Layer 9 of a small transformer language model trained on English Wikipedia (14 layers, counted from 0, width 96).
A neuron's activation on a vector x is SiLU(gate . x + bias) times (in . x + bias), where the dot is the dot product.

Input weights of the MLP neurons that the questions are about. A number n stands for (n - 128) times 0.0057.
n17 gate (bias -0.078): 88, 173, 65, 149, 103, 135, 154, 124, 120, 138, 134, 189, 103, 166, 138, 150, 114, 94, 207, 140, 137, 111, 90, 120, 142, 191, 73, 190, 98, 139, 115, 149, 151, 140, 162, 136, 152, 152, 121, 177, 125, 159, 139, 172, 140, 129, 158, 102, 104, 89, 176, 88, 70, 151, 82, 96, 186, 96, 122, 156, 71, 119, 100, 123, 112, 102, 142, 104, 181, 139, 77, 96, 146, 143, 130, 136, 117, 115, 106, 127, 138, 161, 107, 113, 116, 99, 204, 136, 153, 166, 90, 118, 102, 137, 122, 155
n24 gate (bias -0.070): 144, 125, 134, 124, 182, 151, 140, 84, 115, 98, 136, 140, 170, 108, 125, 161, 145, 109, 129, 119, 131, 65, 146, 120, 119, 146, 94, 127, 141, 81, 150, 107, 79, 69, 98, 97, 114, 176, 135, 180, 93, 168, 112, 122, 55, 116, 90, 88, 132, 151, 156, 150, 79, 123, 200, 126, 148, 91, 79, 57, 144, 136, 158, 152, 169, 120, 168, 113, 102, 144, 125, 74, 124, 104, 98, 58, 126, 44, 105, 126, 133, 182, 107, 174, 71, 127, 158, 139, 122, 167, 140, 62, 130, 131, 116, 149
n53 gate (bias 0.064): 111, 145, 135, 112, 105, 119, 134, 153, 85, 87, 129, 141, 153, 175, 147, 123, 138, 137, 145, 121, 110, 179, 132, 128, 127, 89, 154, 103, 107, 125, 105, 128, 162, 136, 140, 91, 135, 134, 100, 142, 136, 128, 130, 108, 141, 139, 125, 164, 98, 127, 109, 113, 119, 143, 138, 124, 122, 103, 141, 86, 120, 152, 114, 156, 148, 130, 116, 117, 128, 126, 140, 219, 103, 74, 123, 149, 131, 163, 128, 158, 113, 142, 95, 94, 124, 101, 141, 118, 126, 126, 90, 167, 126, 129, 88, 126
n63 gate (bias -0.080): 138, 129, 173, 129, 29, 139, 218, 148, 102, 176, 99, 111, 132, 128, 127, 197, 96, 88, 135, 130, 122, 80, 72, 152, 125, 139, 114, 144, 80, 124, 154, 31, 167, 206, 145, 128, 80, 75, 128, 90, 106, 165, 154, 152, 143, 177, 131, 121, 121, 58, 99, 138, 128, 147, 162, 133, 193, 143, 109, 104, 181, 132, 114, 148, 107, 179, 141, 107, 90, 128, 164, 202, 174, 156, 72, 121, 177, 96, 159, 109, 118, 156, 97, 93, 116, 81, 118, 107, 143, 89, 128, 162, 82, 166, 131, 69
n122 gate (bias -0.173): 125, 116, 124, 91, 122, 117, 95, 165, 76, 133, 163, 88, 116, 158, 43, 121, 131, 121, 135, 68, 135, 178, 123, 109, 123, 174, 173, 222, 120, 105, 191, 158, 115, 162, 129, 80, 135, 143, 182, 141, 78, 116, 128, 133, 65, 136, 108, 120, 168, 123, 103, 189, 116, 148, 72, 131, 71, 181, 85, 150, 161, 82, 110, 127, 133, 158, 140, 114, 115, 101, 141, 85, 158, 147, 86, 107, 100, 68, 122, 115, 162, 203, 152, 158, 158, 198, 67, 169, 124, 125, 161, 99, 141, 117, 193, 107
n127 gate (bias 0.048): 124, 165, 79, 113, 133, 118, 134, 108, 158, 134, 132, 88, 156, 89, 129, 125, 135, 151, 127, 152, 122, 156, 162, 106, 140, 129, 174, 143, 174, 96, 171, 149, 171, 119, 115, 124, 114, 143, 139, 121, 130, 114, 82, 157, 116, 91, 130, 132, 145, 142, 101, 136, 129, 124, 140, 151, 151, 125, 119, 120, 119, 123, 90, 128, 70, 121, 112, 129, 114, 122, 142, 155, 139, 104, 95, 138, 152, 136, 120, 145, 100, 97, 149, 152, 105, 135, 141, 123, 104, 118, 139, 130, 121, 120, 179, 142
n202 gate (bias 0.006): 72, 137, 121, 180, 168, 150, 199, 155, 155, 163, 146, 150, 120, 115, 145, 111, 199, 138, 160, 72, 174, 123, 112, 129, 170, 104, 108, 142, 116, 179, 57, 85, 166, 127, 140, 92, 161, 174, 118, 163, 94, 171, 79, 153, 72, 138, 77, 106, 124, 175, 115, 114, 145, 85, 61, 97, 147, 136, 137, 154, 177, 150, 148, 133, 78, 150, 126, 167, 117, 131, 156, 87, 142, 135, 113, 80, 123, 120, 144, 111, 130, 91, 64, 104, 157, 101, 159, 131, 78, 135, 139, 91, 165, 151, 188, 100
n214 gate (bias 0.097): 105, 143, 126, 144, 142, 176, 116, 133, 171, 115, 96, 129, 153, 109, 152, 135, 119, 129, 108, 161, 89, 126, 122, 143, 124, 94, 151, 152, 106, 134, 139, 137, 113, 117, 108, 123, 121, 106, 166, 168, 123, 134, 133, 152, 161, 102, 104, 147, 107, 140, 124, 129, 100, 125, 94, 121, 128, 188, 113, 146, 130, 152, 138, 119, 105, 131, 85, 125, 101, 111, 71, 154, 150, 112, 142, 146, 127, 117, 126, 149, 129, 105, 159, 142, 138, 119, 123, 91, 152, 123, 137, 126, 118, 130, 176, 130
n255 gate (bias -0.101): 125, 142, 88, 138, 73, 118, 143, 123, 77, 82, 109, 156, 80, 83, 88, 164, 116, 135, 139, 170, 157, 176, 142, 164, 134, 103, 115, 170, 161, 122, 37, 122, 84, 168, 85, 136, 44, 124, 109, 93, 158, 123, 100, 131, 114, 178, 136, 151, 97, 115, 151, 152, 127, 158, 120, 170, 94, 120, 145, 125, 158, 66, 99, 109, 144, 111, 142, 187, 102, 119, 156, 117, 116, 150, 174, 169, 101, 150, 126, 126, 120, 99, 130, 175, 139, 135, 8, 104, 101, 62, 155, 145, 86, 139, 162, 93
n17 in (bias -0.096): 169, 82, 122, 144, 125, 84, 117, 151, 102, 141, 108, 113, 162, 121, 169, 103, 144, 170, 104, 138, 160, 193, 164, 161, 167, 166, 130, 116, 167, 108, 128, 132, 151, 136, 110, 174, 149, 174, 168, 124, 148, 94, 178, 144, 135, 110, 108, 176, 80, 122, 145, 119, 89, 131, 150, 94, 117, 108, 111, 122, 133, 81, 70, 91, 135, 175, 112, 130, 95, 80, 133, 110, 119, 121, 162, 113, 103, 170, 61, 67, 146, 129, 190, 112, 121, 141, 156, 148, 165, 175, 77, 86, 146, 155, 101, 136
n24 in (bias 0.079): 129, 138, 166, 86, 93, 160, 143, 113, 141, 114, 107, 134, 31, 79, 127, 160, 141, 161, 131, 172, 143, 101, 116, 119, 159, 132, 109, 123, 135, 37, 76, 111, 143, 175, 78, 138, 181, 149, 128, 128, 114, 131, 119, 97, 186, 88, 174, 131, 93, 130, 136, 154, 127, 125, 133, 106, 96, 134, 189, 150, 123, 142, 109, 152, 142, 161, 138, 134, 113, 124, 122, 116, 179, 114, 139, 107, 67, 178, 189, 112, 84, 151, 178, 107, 177, 116, 117, 63, 157, 169, 102, 147, 115, 147, 126, 90
n53 in (bias 0.024): 126, 129, 139, 93, 102, 121, 150, 167, 83, 137, 118, 114, 152, 181, 142, 118, 148, 97, 156, 130, 128, 188, 127, 133, 148, 113, 116, 141, 153, 107, 144, 160, 120, 178, 170, 97, 131, 125, 81, 112, 99, 164, 140, 130, 131, 175, 146, 124, 126, 109, 142, 97, 106, 139, 161, 141, 118, 107, 145, 85, 104, 139, 95, 166, 122, 150, 113, 115, 75, 175, 111, 176, 114, 38, 116, 140, 144, 201, 107, 140, 98, 96, 83, 106, 115, 74, 123, 146, 120, 138, 92, 150, 93, 111, 86, 79
n63 in (bias -0.107): 148, 173, 131, 150, 69, 159, 148, 123, 135, 165, 106, 118, 136, 124, 155, 106, 154, 183, 137, 90, 193, 199, 99, 136, 188, 130, 107, 168, 78, 105, 99, 102, 124, 101, 164, 142, 144, 94, 92, 105, 121, 154, 136, 141, 167, 86, 161, 123, 122, 118, 151, 83, 62, 152, 195, 138, 225, 169, 135, 130, 122, 151, 65, 89, 157, 101, 157, 136, 151, 88, 202, 113, 118, 177, 80, 121, 99, 115, 107, 161, 136, 98, 141, 141, 134, 93, 101, 146, 96, 71, 67, 170, 128, 216, 108, 140
n122 in (bias 0.022): 130, 148, 109, 109, 129, 165, 150, 166, 157, 134, 109, 49, 154, 173, 149, 135, 104, 110, 43, 106, 154, 119, 91, 135, 90, 95, 108, 107, 147, 69, 130, 185, 173, 135, 103, 113, 171, 179, 111, 75, 133, 111, 46, 182, 87, 137, 97, 129, 133, 110, 98, 81, 151, 90, 165, 181, 109, 154, 125, 121, 98, 120, 158, 118, 176, 102, 74, 92, 131, 176, 130, 124, 124, 123, 168, 164, 120, 56, 140, 112, 129, 153, 83, 74, 79, 123, 88, 94, 147, 129, 99, 127, 106, 132, 59, 154
n127 in (bias -0.055): 130, 154, 76, 90, 94, 162, 133, 125, 164, 123, 187, 117, 163, 132, 90, 153, 131, 176, 102, 95, 121, 146, 169, 133, 170, 101, 158, 116, 129, 145, 146, 121, 167, 149, 101, 136, 132, 165, 174, 164, 161, 102, 108, 117, 136, 129, 176, 115, 109, 107, 133, 128, 148, 115, 114, 177, 132, 116, 157, 171, 136, 139, 111, 105, 79, 124, 144, 174, 144, 144, 137, 164, 131, 141, 105, 175, 147, 123, 137, 105, 124, 74, 128, 127, 117, 162, 181, 103, 111, 125, 166, 138, 145, 96, 104, 149
n202 in (bias -0.011): 106, 123, 139, 101, 145, 179, 142, 204, 234, 113, 158, 141, 125, 112, 94, 122, 89, 128, 127, 89, 137, 77, 152, 103, 116, 118, 120, 131, 103, 146, 141, 154, 107, 157, 141, 120, 33, 146, 104, 122, 113, 45, 132, 114, 90, 201, 127, 167, 180, 118, 112, 191, 113, 146, 130, 111, 57, 139, 139, 126, 146, 122, 125, 136, 129, 79, 130, 128, 124, 137, 158, 123, 151, 130, 130, 54, 105, 161, 123, 120, 116, 118, 88, 137, 137, 81, 121, 117, 125, 84, 108, 148, 129, 99, 153, 106
n214 in (bias 0.028): 131, 129, 147, 102, 142, 149, 146, 122, 110, 106, 134, 133, 116, 141, 106, 150, 122, 109, 128, 146, 168, 139, 114, 80, 113, 137, 155, 67, 99, 154, 109, 119, 135, 133, 142, 147, 129, 91, 120, 99, 115, 145, 148, 124, 125, 180, 122, 109, 164, 164, 130, 127, 123, 115, 176, 123, 152, 104, 159, 84, 97, 128, 125, 125, 116, 79, 102, 172, 137, 95, 164, 114, 92, 95, 144, 124, 94, 118, 121, 127, 116, 135, 136, 112, 168, 137, 113, 165, 120, 104, 115, 144, 112, 120, 126, 120
n255 in (bias 0.034): 94, 142, 67, 72, 121, 130, 82, 152, 102, 109, 120, 115, 124, 132, 84, 132, 174, 138, 86, 189, 95, 158, 179, 144, 137, 63, 126, 132, 127, 87, 158, 153, 86, 145, 171, 137, 86, 126, 121, 107, 156, 144, 132, 147, 107, 160, 131, 124, 116, 135, 75, 112, 176, 142, 72, 133, 133, 92, 125, 147, 136, 124, 88, 92, 209, 134, 137, 139, 60, 138, 97, 124, 192, 142, 167, 70, 115, 121, 115, 92, 162, 142, 101, 86, 86, 161, 130, 119, 142, 130, 78, 119, 165, 67, 151, 116

Each question shows a token from some text and the vector x that enters the MLP there. A number n stands for (n - 128) times 0.036.

",": 133, 135, 151, 114, 127, 158, 128, 114, 146, 89, 121, 147, 124, 127, 134, 116, 128, 111, 142, 146, 105, 150, 108, 139, 127, 101, 71, 150, 122, 159, 139, 142, 111, 145, 130, 130, 114, 147, 119, 131, 117, 135, 176, 170, 146, 112, 157, 130, 105, 131, 128, 106, 119, 67, 128, 137, 115, 125, 123, 124, 122, 66, 122, 145, 124, 105, 73, 125, 113, 134, 109, 119, 144, 124, 140, 129, 131, 143, 183, 133, 83, 133, 108, 127, 142, 158, 137, 122, 113, 119, 148, 127, 126, 131, 137, 148
Which neuron lights up most? n63

" total": 137, 107, 127, 141, 103, 152, 106, 163, 148, 71, 108, 127, 131, 143, 122, 118, 118, 130, 127, 119, 119, 147, 105, 125, 112, 157, 89, 138, 127, 134, 128, 140, 142, 135, 126, 153, 155, 96, 142, 124, 129, 153, 135, 188, 123, 131, 153, 135, 132, 155, 121, 105, 80, 95, 129, 135, 126, 135, 131, 138, 116, 120, 134, 98, 139, 125, 46, 146, 139, 103, 139, 116, 118, 137, 134, 123, 129, 132, 119, 111, 128, 135, 157, 120, 151, 88, 116, 119, 154, 155, 151, 118, 114, 139, 140, 145
The most active neuron and its activation: n17, at about 3.5

" the": 133, 130, 177, 115, 131, 158, 99, 120, 125, 76, 111, 116, 116, 118, 123, 128, 125, 105, 146, 143, 151, 108, 123, 131, 129, 111, 68, 147, 109, 142, 138, 148, 116, 136, 138, 122, 135, 125, 133, 121, 115, 136, 158, 160, 136, 139, 131, 119, 142, 130, 133, 102, 111, 38, 116, 172, 102, 146, 124, 126, 120, 67, 132, 129, 128, 110, 114, 124, 127, 137, 114, 130, 125, 126, 120, 130, 119, 138, 136, 78, 102, 152, 133, 129, 119, 143, 124, 117, 123, 140, 133, 103, 115, 146, 129, 132
Which three neurons fire most, strongest first? n122, n24, n127

"s": 113, 137, 129, 75, 150, 138, 131, 118, 108, 120, 114, 116, 127, 124, 103, 146, 121, 115, 173, 174, 106, 131, 106, 149, 123, 147, 83, 145, 125, 135, 127, 126, 133, 112, 132, 136, 122, 141, 142, 180, 91, 139, 152, 153, 114, 135, 143, 126, 141, 132, 129, 136, 119, 90, 150, 107, 125, 144, 132, 92, 143, 148, 128, 108, 99, 124, 37, 133, 121, 111, 117, 141, 129, 109, 139, 116, 117, 134, 130, 98, 114, 134, 146, 111, 150, 147, 107, 124, 127, 171, 123, 124, 135, 164, 128, 140
Which three neurons fire most, strongest first? n214, n24, n17

".": 148, 147, 148, 101, 100, 161, 129, 113, 135, 83, 102, 130, 107, 123, 129, 102, 136, 110, 139, 152, 137, 132, 123, 114, 128, 85, 42, 147, 120, 150, 137, 139, 109, 145, 139, 124, 116, 133, 123, 113, 124, 148, 166, 166, 118, 114, 155, 116, 122, 146, 122, 87, 120, 67, 128, 147, 101, 142, 121, 130, 136, 108, 118, 143, 130, 135, 136, 112, 122, 134, 109, 124, 124, 124, 121, 122, 109, 132, 177, 98, 81, 143, 128, 141, 119, 148, 131, 119, 126, 147, 144, 107, 109, 144, 144, 121
The two highest activations, in order: n24, n255

" held": 124, 128, 125, 129, 137, 141, 138, 138, 115, 91, 106, 126, 119, 143, 84, 129, 123, 114, 162, 145, 151, 134, 136, 157, 122, 142, 84, 155, 135, 132, 123, 148, 139, 92, 129, 152, 124, 110, 147, 138, 119, 134, 131, 183, 142, 122, 140, 116, 149, 137, 114, 101, 104, 79, 107, 133, 135, 86, 120, 149, 127, 100, 97, 121, 91, 104, 53, 127, 113, 121, 115, 129, 117, 125, 139, 94, 106, 137, 129, 98, 121, 129, 134, 130, 161, 134, 124, 138, 126, 168, 134, 141, 119, 138, 153, 146
The most active neuron and its activation: n17, at about 4.8

" F": 161, 145, 148, 141, 115, 155, 123, 176, 148, 77, 101, 120, 132, 104, 134, 138, 117, 113, 137, 146, 135, 145, 116, 110, 114, 115, 156, 103, 106, 111, 112, 119, 107, 124, 134, 129, 107, 130, 120, 93, 117, 154, 133, 167, 192, 139, 134, 131, 130, 125, 138, 108, 114, 94, 153, 139, 133, 154, 123, 132, 115, 196, 104, 142, 120, 132, 82, 149, 88, 131, 164, 148, 143, 134, 141, 124, 118, 131, 96, 159, 116, 136, 122, 138, 128, 111, 90, 129, 118, 139, 124, 149, 135, 124, 143, 136
Which neuron lights up most? n63

"ed": 110, 145, 112, 136, 144, 144, 141, 143, 123, 89, 106, 123, 118, 139, 127, 122, 99, 100, 152, 148, 135, 131, 93, 161, 140, 152, 68, 143, 113, 114, 141, 134, 150, 119, 140, 169, 117, 88, 101, 151, 100, 124, 101, 150, 149, 133, 121, 112, 131, 139, 114, 121, 108, 88, 140, 129, 129, 133, 110, 125, 112, 97, 92, 131, 91, 125, 64, 140, 95, 112, 116, 136, 112, 99, 153, 117, 124, 131, 125, 119, 131, 138, 127, 126, 139, 122, 128, 128, 126, 175, 152, 118, 114, 107, 159, 131
Which neuron lights up most? n214

" as": 139, 105, 119, 119, 99, 155, 103, 138, 160, 89, 137, 140, 147, 128, 126, 159, 109, 104, 140, 157, 134, 143, 141, 156, 131, 118, 82, 160, 104, 153, 136, 121, 134, 126, 144, 137, 113, 136, 108, 129, 89, 144, 145, 158, 153, 119, 134, 126, 119, 131, 119, 105, 108, 87, 119, 149, 118, 148, 117, 121, 130, 85, 134, 134, 124, 100, 68, 122, 126, 148, 121, 143, 125, 136, 148, 120, 147, 150, 157, 101, 71, 132, 154, 140, 146, 168, 141, 125, 156, 160, 112, 129, 134, 127, 130, 141
Which neuron lights up most? n17

"Be": 137, 149, 157, 92, 113, 158, 118, 136, 138, 110, 115, 96, 139, 128, 115, 121, 129, 112, 155, 172, 130, 138, 117, 125, 99, 85, 169, 111, 116, 124, 142, 143, 146, 137, 134, 150, 111, 97, 115, 110, 100, 145, 174, 136, 174, 139, 110, 126, 118, 128, 119, 118, 84, 133, 148, 151, 114, 124, 127, 110, 138, 160, 158, 164, 108, 130, 80, 159, 140, 128, 163, 127, 96, 116, 128, 139, 104, 165, 107, 126, 110, 125, 124, 121, 123, 127, 100, 161, 121, 132, 111, 139, 133, 133, 127, 156
The most active neuron and its activation: n53, at about 7.6

" years": 129, 127, 141, 95, 145, 144, 122, 146, 129, 104, 107, 124, 131, 111, 112, 172, 125, 137, 160, 146, 115, 143, 109, 118, 119, 134, 81, 137, 124, 137, 124, 102, 138, 138, 137, 159, 118, 125, 140, 141, 125, 105, 111, 137, 122, 125, 119, 125, 108, 124, 92, 114, 96, 103, 108, 129, 145, 99, 112, 126, 117, 110, 135, 133, 119, 121, 50, 173, 105, 110, 129, 90, 121, 109, 158, 90, 121, 125, 165, 128, 119, 125, 153, 126, 152, 121, 113, 127, 127, 179, 123, 116, 120, 164, 166, 133
Which neuron lights up most? n214

" found": 119, 132, 143, 126, 118, 142, 137, 144, 133, 87, 129, 127, 111, 150, 84, 142, 137, 109, 158, 149, 123, 137, 111, 155, 116, 156, 91, 153, 118, 133, 142, 144, 144, 106, 120, 161, 129, 127, 129, 142, 96, 132, 147, 189, 130, 106, 124, 123, 125, 136, 128, 75, 105, 91, 123, 141, 125, 125, 105, 126, 141, 89, 112, 130, 105, 83, 69, 147, 144, 130, 102, 125, 116, 100, 137, 95, 118, 141, 113, 97, 128, 125, 134, 142, 174, 139, 115, 136, 144, 166, 144, 137, 135, 149, 126, 153
Which neuron lights up most? n17

" ": 111, 145, 141, 141, 79, 149, 122, 129, 119, 106, 127, 128, 140, 144, 115, 130, 122, 110, 134, 140, 120, 117, 115, 106, 88, 103, 77, 144, 121, 136, 118, 136, 122, 105, 120, 130, 126, 132, 160, 105, 63, 122, 142, 121, 170, 127, 118, 126, 146, 150, 134, 106, 103, 90, 156, 143, 117, 123, 129, 128, 113, 186, 102, 105, 138, 153, 77, 147, 95, 147, 115, 115, 149, 141, 164, 119, 110, 153, 115, 112, 106, 149, 140, 122, 158, 146, 110, 131, 139, 143, 123, 117, 129, 133, 107, 149
The most active neuron and its activation: n214, at about 1.7

" also": 137, 117, 129, 114, 116, 138, 92, 130, 117, 102, 121, 128, 137, 141, 95, 152, 111, 94, 154, 144, 129, 134, 116, 140, 143, 142, 108, 140, 111, 123, 127, 139, 107, 126, 117, 165, 114, 136, 132, 146, 105, 125, 138, 152, 158, 144, 130, 90, 138, 150, 116, 112, 91, 101, 99, 133, 131, 128, 123, 98, 124, 86, 126, 110, 128, 94, 44, 130, 119, 144, 113, 154, 110, 110, 155, 113, 94, 148, 131, 75, 125, 145, 126, 125, 141, 160, 138, 131, 132, 157, 138, 96, 137, 152, 141, 129
The most active neuron and its activation: n17, at about 3.2

"\n": 140, 147, 147, 95, 96, 146, 114, 119, 133, 62, 101, 127, 109, 118, 141, 123, 135, 97, 124, 140, 154, 126, 102, 124, 104, 90, 43, 131, 112, 163, 119, 143, 108, 135, 151, 117, 126, 124, 133, 124, 146, 142, 143, 156, 129, 129, 140, 107, 132, 141, 154, 110, 134, 80, 140, 144, 127, 122, 118, 130, 128, 108, 106, 131, 123, 106, 158, 136, 99, 144, 108, 132, 110, 108, 128, 135, 115, 120, 182, 93, 90, 141, 146, 133, 118, 143, 130, 132, 124, 135, 140, 106, 130, 142, 129, 128
The two highest activations, in order: n24, n255

" decided": 116, 135, 119, 120, 135, 155, 142, 167, 108, 86, 123, 147, 88, 129, 114, 166, 113, 125, 127, 138, 136, 126, 107, 131, 142, 123, 85, 154, 128, 136, 122, 150, 134, 126, 118, 163, 123, 116, 112, 125, 105, 142, 139, 181, 129, 103, 148, 123, 102, 165, 122, 95, 108, 107, 112, 142, 131, 113, 117, 139, 111, 115, 115, 131, 110, 99, 49, 168, 140, 161, 111, 122, 108, 116, 149, 97, 113, 155, 143, 142, 119, 144, 117, 150, 167, 154, 116, 115, 142, 135, 139, 127, 142, 147, 132, 113
The two highest activations, in order: n214, n255

" together": 126, 136, 137, 131, 122, 153, 131, 125, 131, 91, 95, 141, 118, 128, 105, 158, 114, 93, 167, 149, 121, 140, 112, 146, 127, 155, 91, 156, 140, 145, 118, 122, 124, 106, 127, 152, 103, 139, 130, 159, 107, 147, 127, 170, 156, 136, 158, 125, 117, 127, 119, 91, 101, 101, 124, 114, 125, 133, 114, 125, 129, 102, 100, 162, 113, 115, 43, 149, 113, 125, 115, 153, 134, 110, 162, 117, 99, 153, 136, 134, 117, 143, 127, 141, 129, 152, 127, 125, 118, 154, 134, 101, 146, 153, 136, 146
The most active neuron and its activation: n17, at about 2.5

" were": 120, 121, 124, 126, 125, 132, 132, 138, 134, 103, 148, 150, 114, 146, 104, 143, 107, 133, 140, 148, 121, 135, 106, 153, 141, 109, 67, 138, 122, 128, 131, 153, 125, 144, 140, 173, 132, 138, 137, 129, 115, 141, 156, 159, 141, 138, 134, 112, 120, 150, 121, 120, 95, 100, 110, 127, 121, 134, 107, 122, 108, 85, 124, 135, 106, 105, 27, 142, 114, 175, 122, 139, 94, 126, 145, 110, 112, 139, 150, 107, 135, 131, 106, 135, 133, 152, 124, 134, 154, 148, 135, 113, 139, 151, 128, 145
Which neuron lights up most? n17

" for": 123, 140, 104, 153, 91, 155, 99, 160, 156, 106, 120, 117, 128, 124, 114, 144, 118, 120, 119, 172, 136, 140, 140, 141, 123, 121, 67, 145, 112, 148, 146, 147, 129, 114, 126, 161, 121, 104, 87, 112, 104, 146, 142, 138, 161, 137, 109, 135, 114, 155, 107, 126, 124, 69, 117, 138, 124, 151, 125, 108, 112, 101, 137, 135, 117, 125, 70, 116, 106, 139, 136, 155, 139, 116, 134, 137, 140, 163, 146, 132, 107, 135, 106, 125, 154, 154, 138, 123, 143, 151, 127, 156, 122, 131, 117, 136
Which three neurons fire most, strongest first? n53, n214, n255

"===": 117, 103, 142, 93, 108, 191, 113, 150, 153, 114, 119, 164, 136, 95, 115, 103, 135, 143, 160, 137, 150, 133, 122, 120, 105, 98, 71, 117, 144, 142, 127, 146, 121, 154, 141, 106, 109, 114, 141, 119, 101, 157, 182, 151, 89, 101, 164, 121, 137, 168, 139, 94, 125, 82, 131, 91, 113, 126, 121, 131, 103, 107, 115, 154, 101, 140, 118, 138, 120, 114, 117, 124, 138, 120, 137, 117, 112, 151, 159, 107, 107, 127, 134, 135, 145, 146, 115, 148, 145, 136, 146, 119, 116, 146, 144, 126
Which neuron lights up most? n202

" three": 96, 123, 144, 135, 124, 180, 95, 166, 138, 112, 85, 142, 164, 127, 140, 129, 130, 118, 153, 151, 147, 141, 95, 147, 98, 125, 103, 133, 145, 142, 131, 114, 153, 136, 158, 120, 148, 96, 126, 112, 119, 152, 134, 148, 145, 119, 119, 112, 150, 125, 128, 105, 110, 80, 158, 139, 119, 136, 116, 140, 118, 80, 107, 134, 123, 102, 47, 133, 110, 120, 120, 128, 142, 152, 150, 108, 110, 156, 121, 133, 134, 128, 164, 110, 141, 133, 128, 121, 145, 149, 120, 125, 126, 117, 137, 135
The two highest activations, in order: n214, n17

" have": 127, 130, 114, 127, 129, 125, 104, 157, 124, 85, 106, 160, 118, 140, 125, 111, 123, 106, 169, 135, 135, 132, 91, 124, 162, 108, 80, 152, 126, 140, 139, 149, 125, 129, 133, 146, 116, 122, 137, 145, 110, 160, 165, 163, 118, 142, 141, 129, 139, 143, 131, 96, 87, 118, 110, 138, 132, 129, 128, 98, 131, 118, 152, 120, 129, 118, 27, 136, 103, 144, 129, 133, 120, 117, 147, 138, 136, 142, 139, 134, 129, 145, 137, 128, 145, 124, 124, 147, 168, 139, 128, 97, 142, 145, 136, 137
The two highest activations, in order: n17, n214

"te": 133, 129, 142, 156, 150, 147, 138, 136, 116, 109, 97, 118, 131, 132, 123, 131, 143, 96, 147, 155, 144, 109, 86, 120, 120, 97, 126, 113, 147, 127, 119, 137, 131, 119, 136, 122, 120, 91, 144, 135, 123, 135, 186, 141, 153, 106, 135, 117, 118, 148, 106, 122, 110, 129, 154, 109, 133, 129, 132, 140, 140, 121, 149, 105, 143, 137, 43, 159, 126, 77, 126, 125, 128, 102, 157, 127, 115, 127, 117, 118, 161, 132, 150, 152, 132, 140, 95, 172, 128, 139, 100, 156, 132, 124, 129, 167
The most active neuron and its activation: n214, at about 6

"mi": 88, 133, 138, 140, 139, 171, 106, 130, 147, 91, 105, 104, 118, 130, 106, 113, 158, 126, 124, 172, 120, 139, 123, 104, 98, 124, 146, 133, 79, 187, 123, 138, 142, 120, 128, 152, 139, 115, 112, 179, 130, 130, 153, 116, 113, 94, 92, 134, 148, 127, 114, 128, 118, 135, 102, 142, 137, 127, 116, 163, 126, 139, 128, 110, 149, 170, 85, 130, 120, 143, 136, 141, 138, 120, 152, 121, 141, 157, 116, 105, 151, 99, 160, 110, 115, 106, 126, 116, 158, 130, 138, 124, 123, 150, 148, 127
The most active neuron and its activation: n63, at about 0.34

" follows": 88, 145, 90, 137, 140, 160, 157, 165, 149, 106, 145, 159, 124, 130, 97, 155, 145, 94, 146, 137, 131, 150, 106, 163, 144, 123, 70, 151, 141, 140, 138, 147, 137, 127, 113, 144, 117, 141, 138, 150, 136, 138, 140, 168, 153, 135, 143, 140, 113, 163, 145, 111, 111, 82, 109, 115, 120, 127, 119, 92, 111, 145, 120, 136, 129, 116, 70, 133, 120, 145, 115, 164, 118, 109, 152, 115, 134, 144, 138, 155, 111, 107, 140, 128, 165, 136, 111, 128, 143, 109, 141, 152, 131, 158, 133, 138
The most active neuron and its activation: n53, at about 2.1

" Storm": 120, 132, 88, 106, 141, 153, 115, 114, 146, 119, 111, 111, 129, 115, 111, 155, 103, 137, 114, 155, 137, 151, 133, 112, 112, 113, 150, 118, 131, 146, 105, 133, 104, 115, 110, 109, 126, 129, 174, 132, 108, 132, 139, 174, 163, 126, 114, 127, 127, 152, 139, 140, 114, 125, 146, 107, 108, 142, 128, 114, 125, 190, 104, 128, 98, 80, 69, 110, 111, 91, 125, 137, 119, 114, 128, 115, 116, 147, 135, 155, 107, 103, 165, 96, 135, 131, 88, 143, 142, 91, 114, 134, 110, 179, 118, 131
The most active neuron and its activation: n214, at about 11

"at": 78, 133, 106, 78, 141, 177, 161, 136, 126, 83, 127, 122, 125, 98, 108, 117, 114, 127, 161, 113, 118, 158, 154, 127, 82, 129, 114, 136, 87, 131, 134, 135, 111, 134, 138, 145, 137, 119, 168, 130, 110, 134, 144, 162, 111, 105, 96, 125, 155, 113, 113, 108, 113, 123, 127, 141, 104, 137, 130, 123, 153, 133, 130, 113, 146, 127, 67, 124, 141, 114, 108, 125, 138, 113, 132, 153, 120, 111, 83, 120, 116, 127, 149, 114, 137, 120, 117, 127, 138, 122, 130, 127, 106, 139, 135, 170
Which neuron lights up most? n122

" up": 123, 147, 143, 106, 116, 126, 152, 137, 107, 61, 109, 131, 113, 139, 99, 165, 120, 138, 177, 135, 132, 130, 107, 129, 110, 132, 97, 130, 125, 136, 129, 119, 135, 87, 133, 135, 102, 113, 127, 139, 91, 158, 142, 143, 144, 153, 130, 110, 129, 133, 132, 92, 103, 103, 158, 135, 144, 136, 134, 136, 140, 113, 106, 143, 121, 121, 59, 138, 124, 114, 121, 130, 122, 96, 167, 110, 104, 141, 131, 179, 117, 128, 138, 98, 141, 120, 101, 136, 152, 165, 110, 141, 141, 151, 136, 127
The two highest activations, in order: n53, n214

"9": 137, 125, 143, 98, 128, 140, 122, 113, 161, 69, 135, 111, 124, 135, 118, 135, 130, 128, 119, 151, 94, 96, 126, 132, 146, 152, 108, 111, 115, 137, 119, 105, 130, 103, 112, 126, 120, 149, 151, 134, 135, 155, 157, 72, 126, 122, 103, 144, 107, 151, 128, 137, 108, 102, 123, 112, 157, 145, 102, 132, 150, 114, 107, 137, 113, 130, 105, 140, 95, 112, 126, 146, 148, 91, 160, 120, 110, 143, 181, 143, 142, 129, 189, 115, 131, 145, 103, 126, 133, 130, 154, 113, 121, 148, 145, 140
The two highest activations, in order: n24, n214

"-": 121, 124, 143, 80, 104, 148, 118, 146, 118, 70, 123, 119, 136, 107, 151, 136, 117, 107, 135, 137, 115, 127, 122, 157, 130, 110, 122, 116, 124, 138, 146, 123, 121, 127, 145, 144, 119, 136, 122, 117, 142, 140, 135, 136, 169, 124, 118, 123, 129, 145, 106, 83, 84, 84, 131, 144, 129, 134, 115, 148, 111, 94, 142, 114, 108, 140, 113, 111, 102, 133, 89, 161, 120, 128, 110, 116, 134, 144, 189, 130, 90, 145, 142, 108, 163, 137, 137, 139, 125, 160, 159, 97, 112, 153, 123, 128
Which neuron lights up most? n53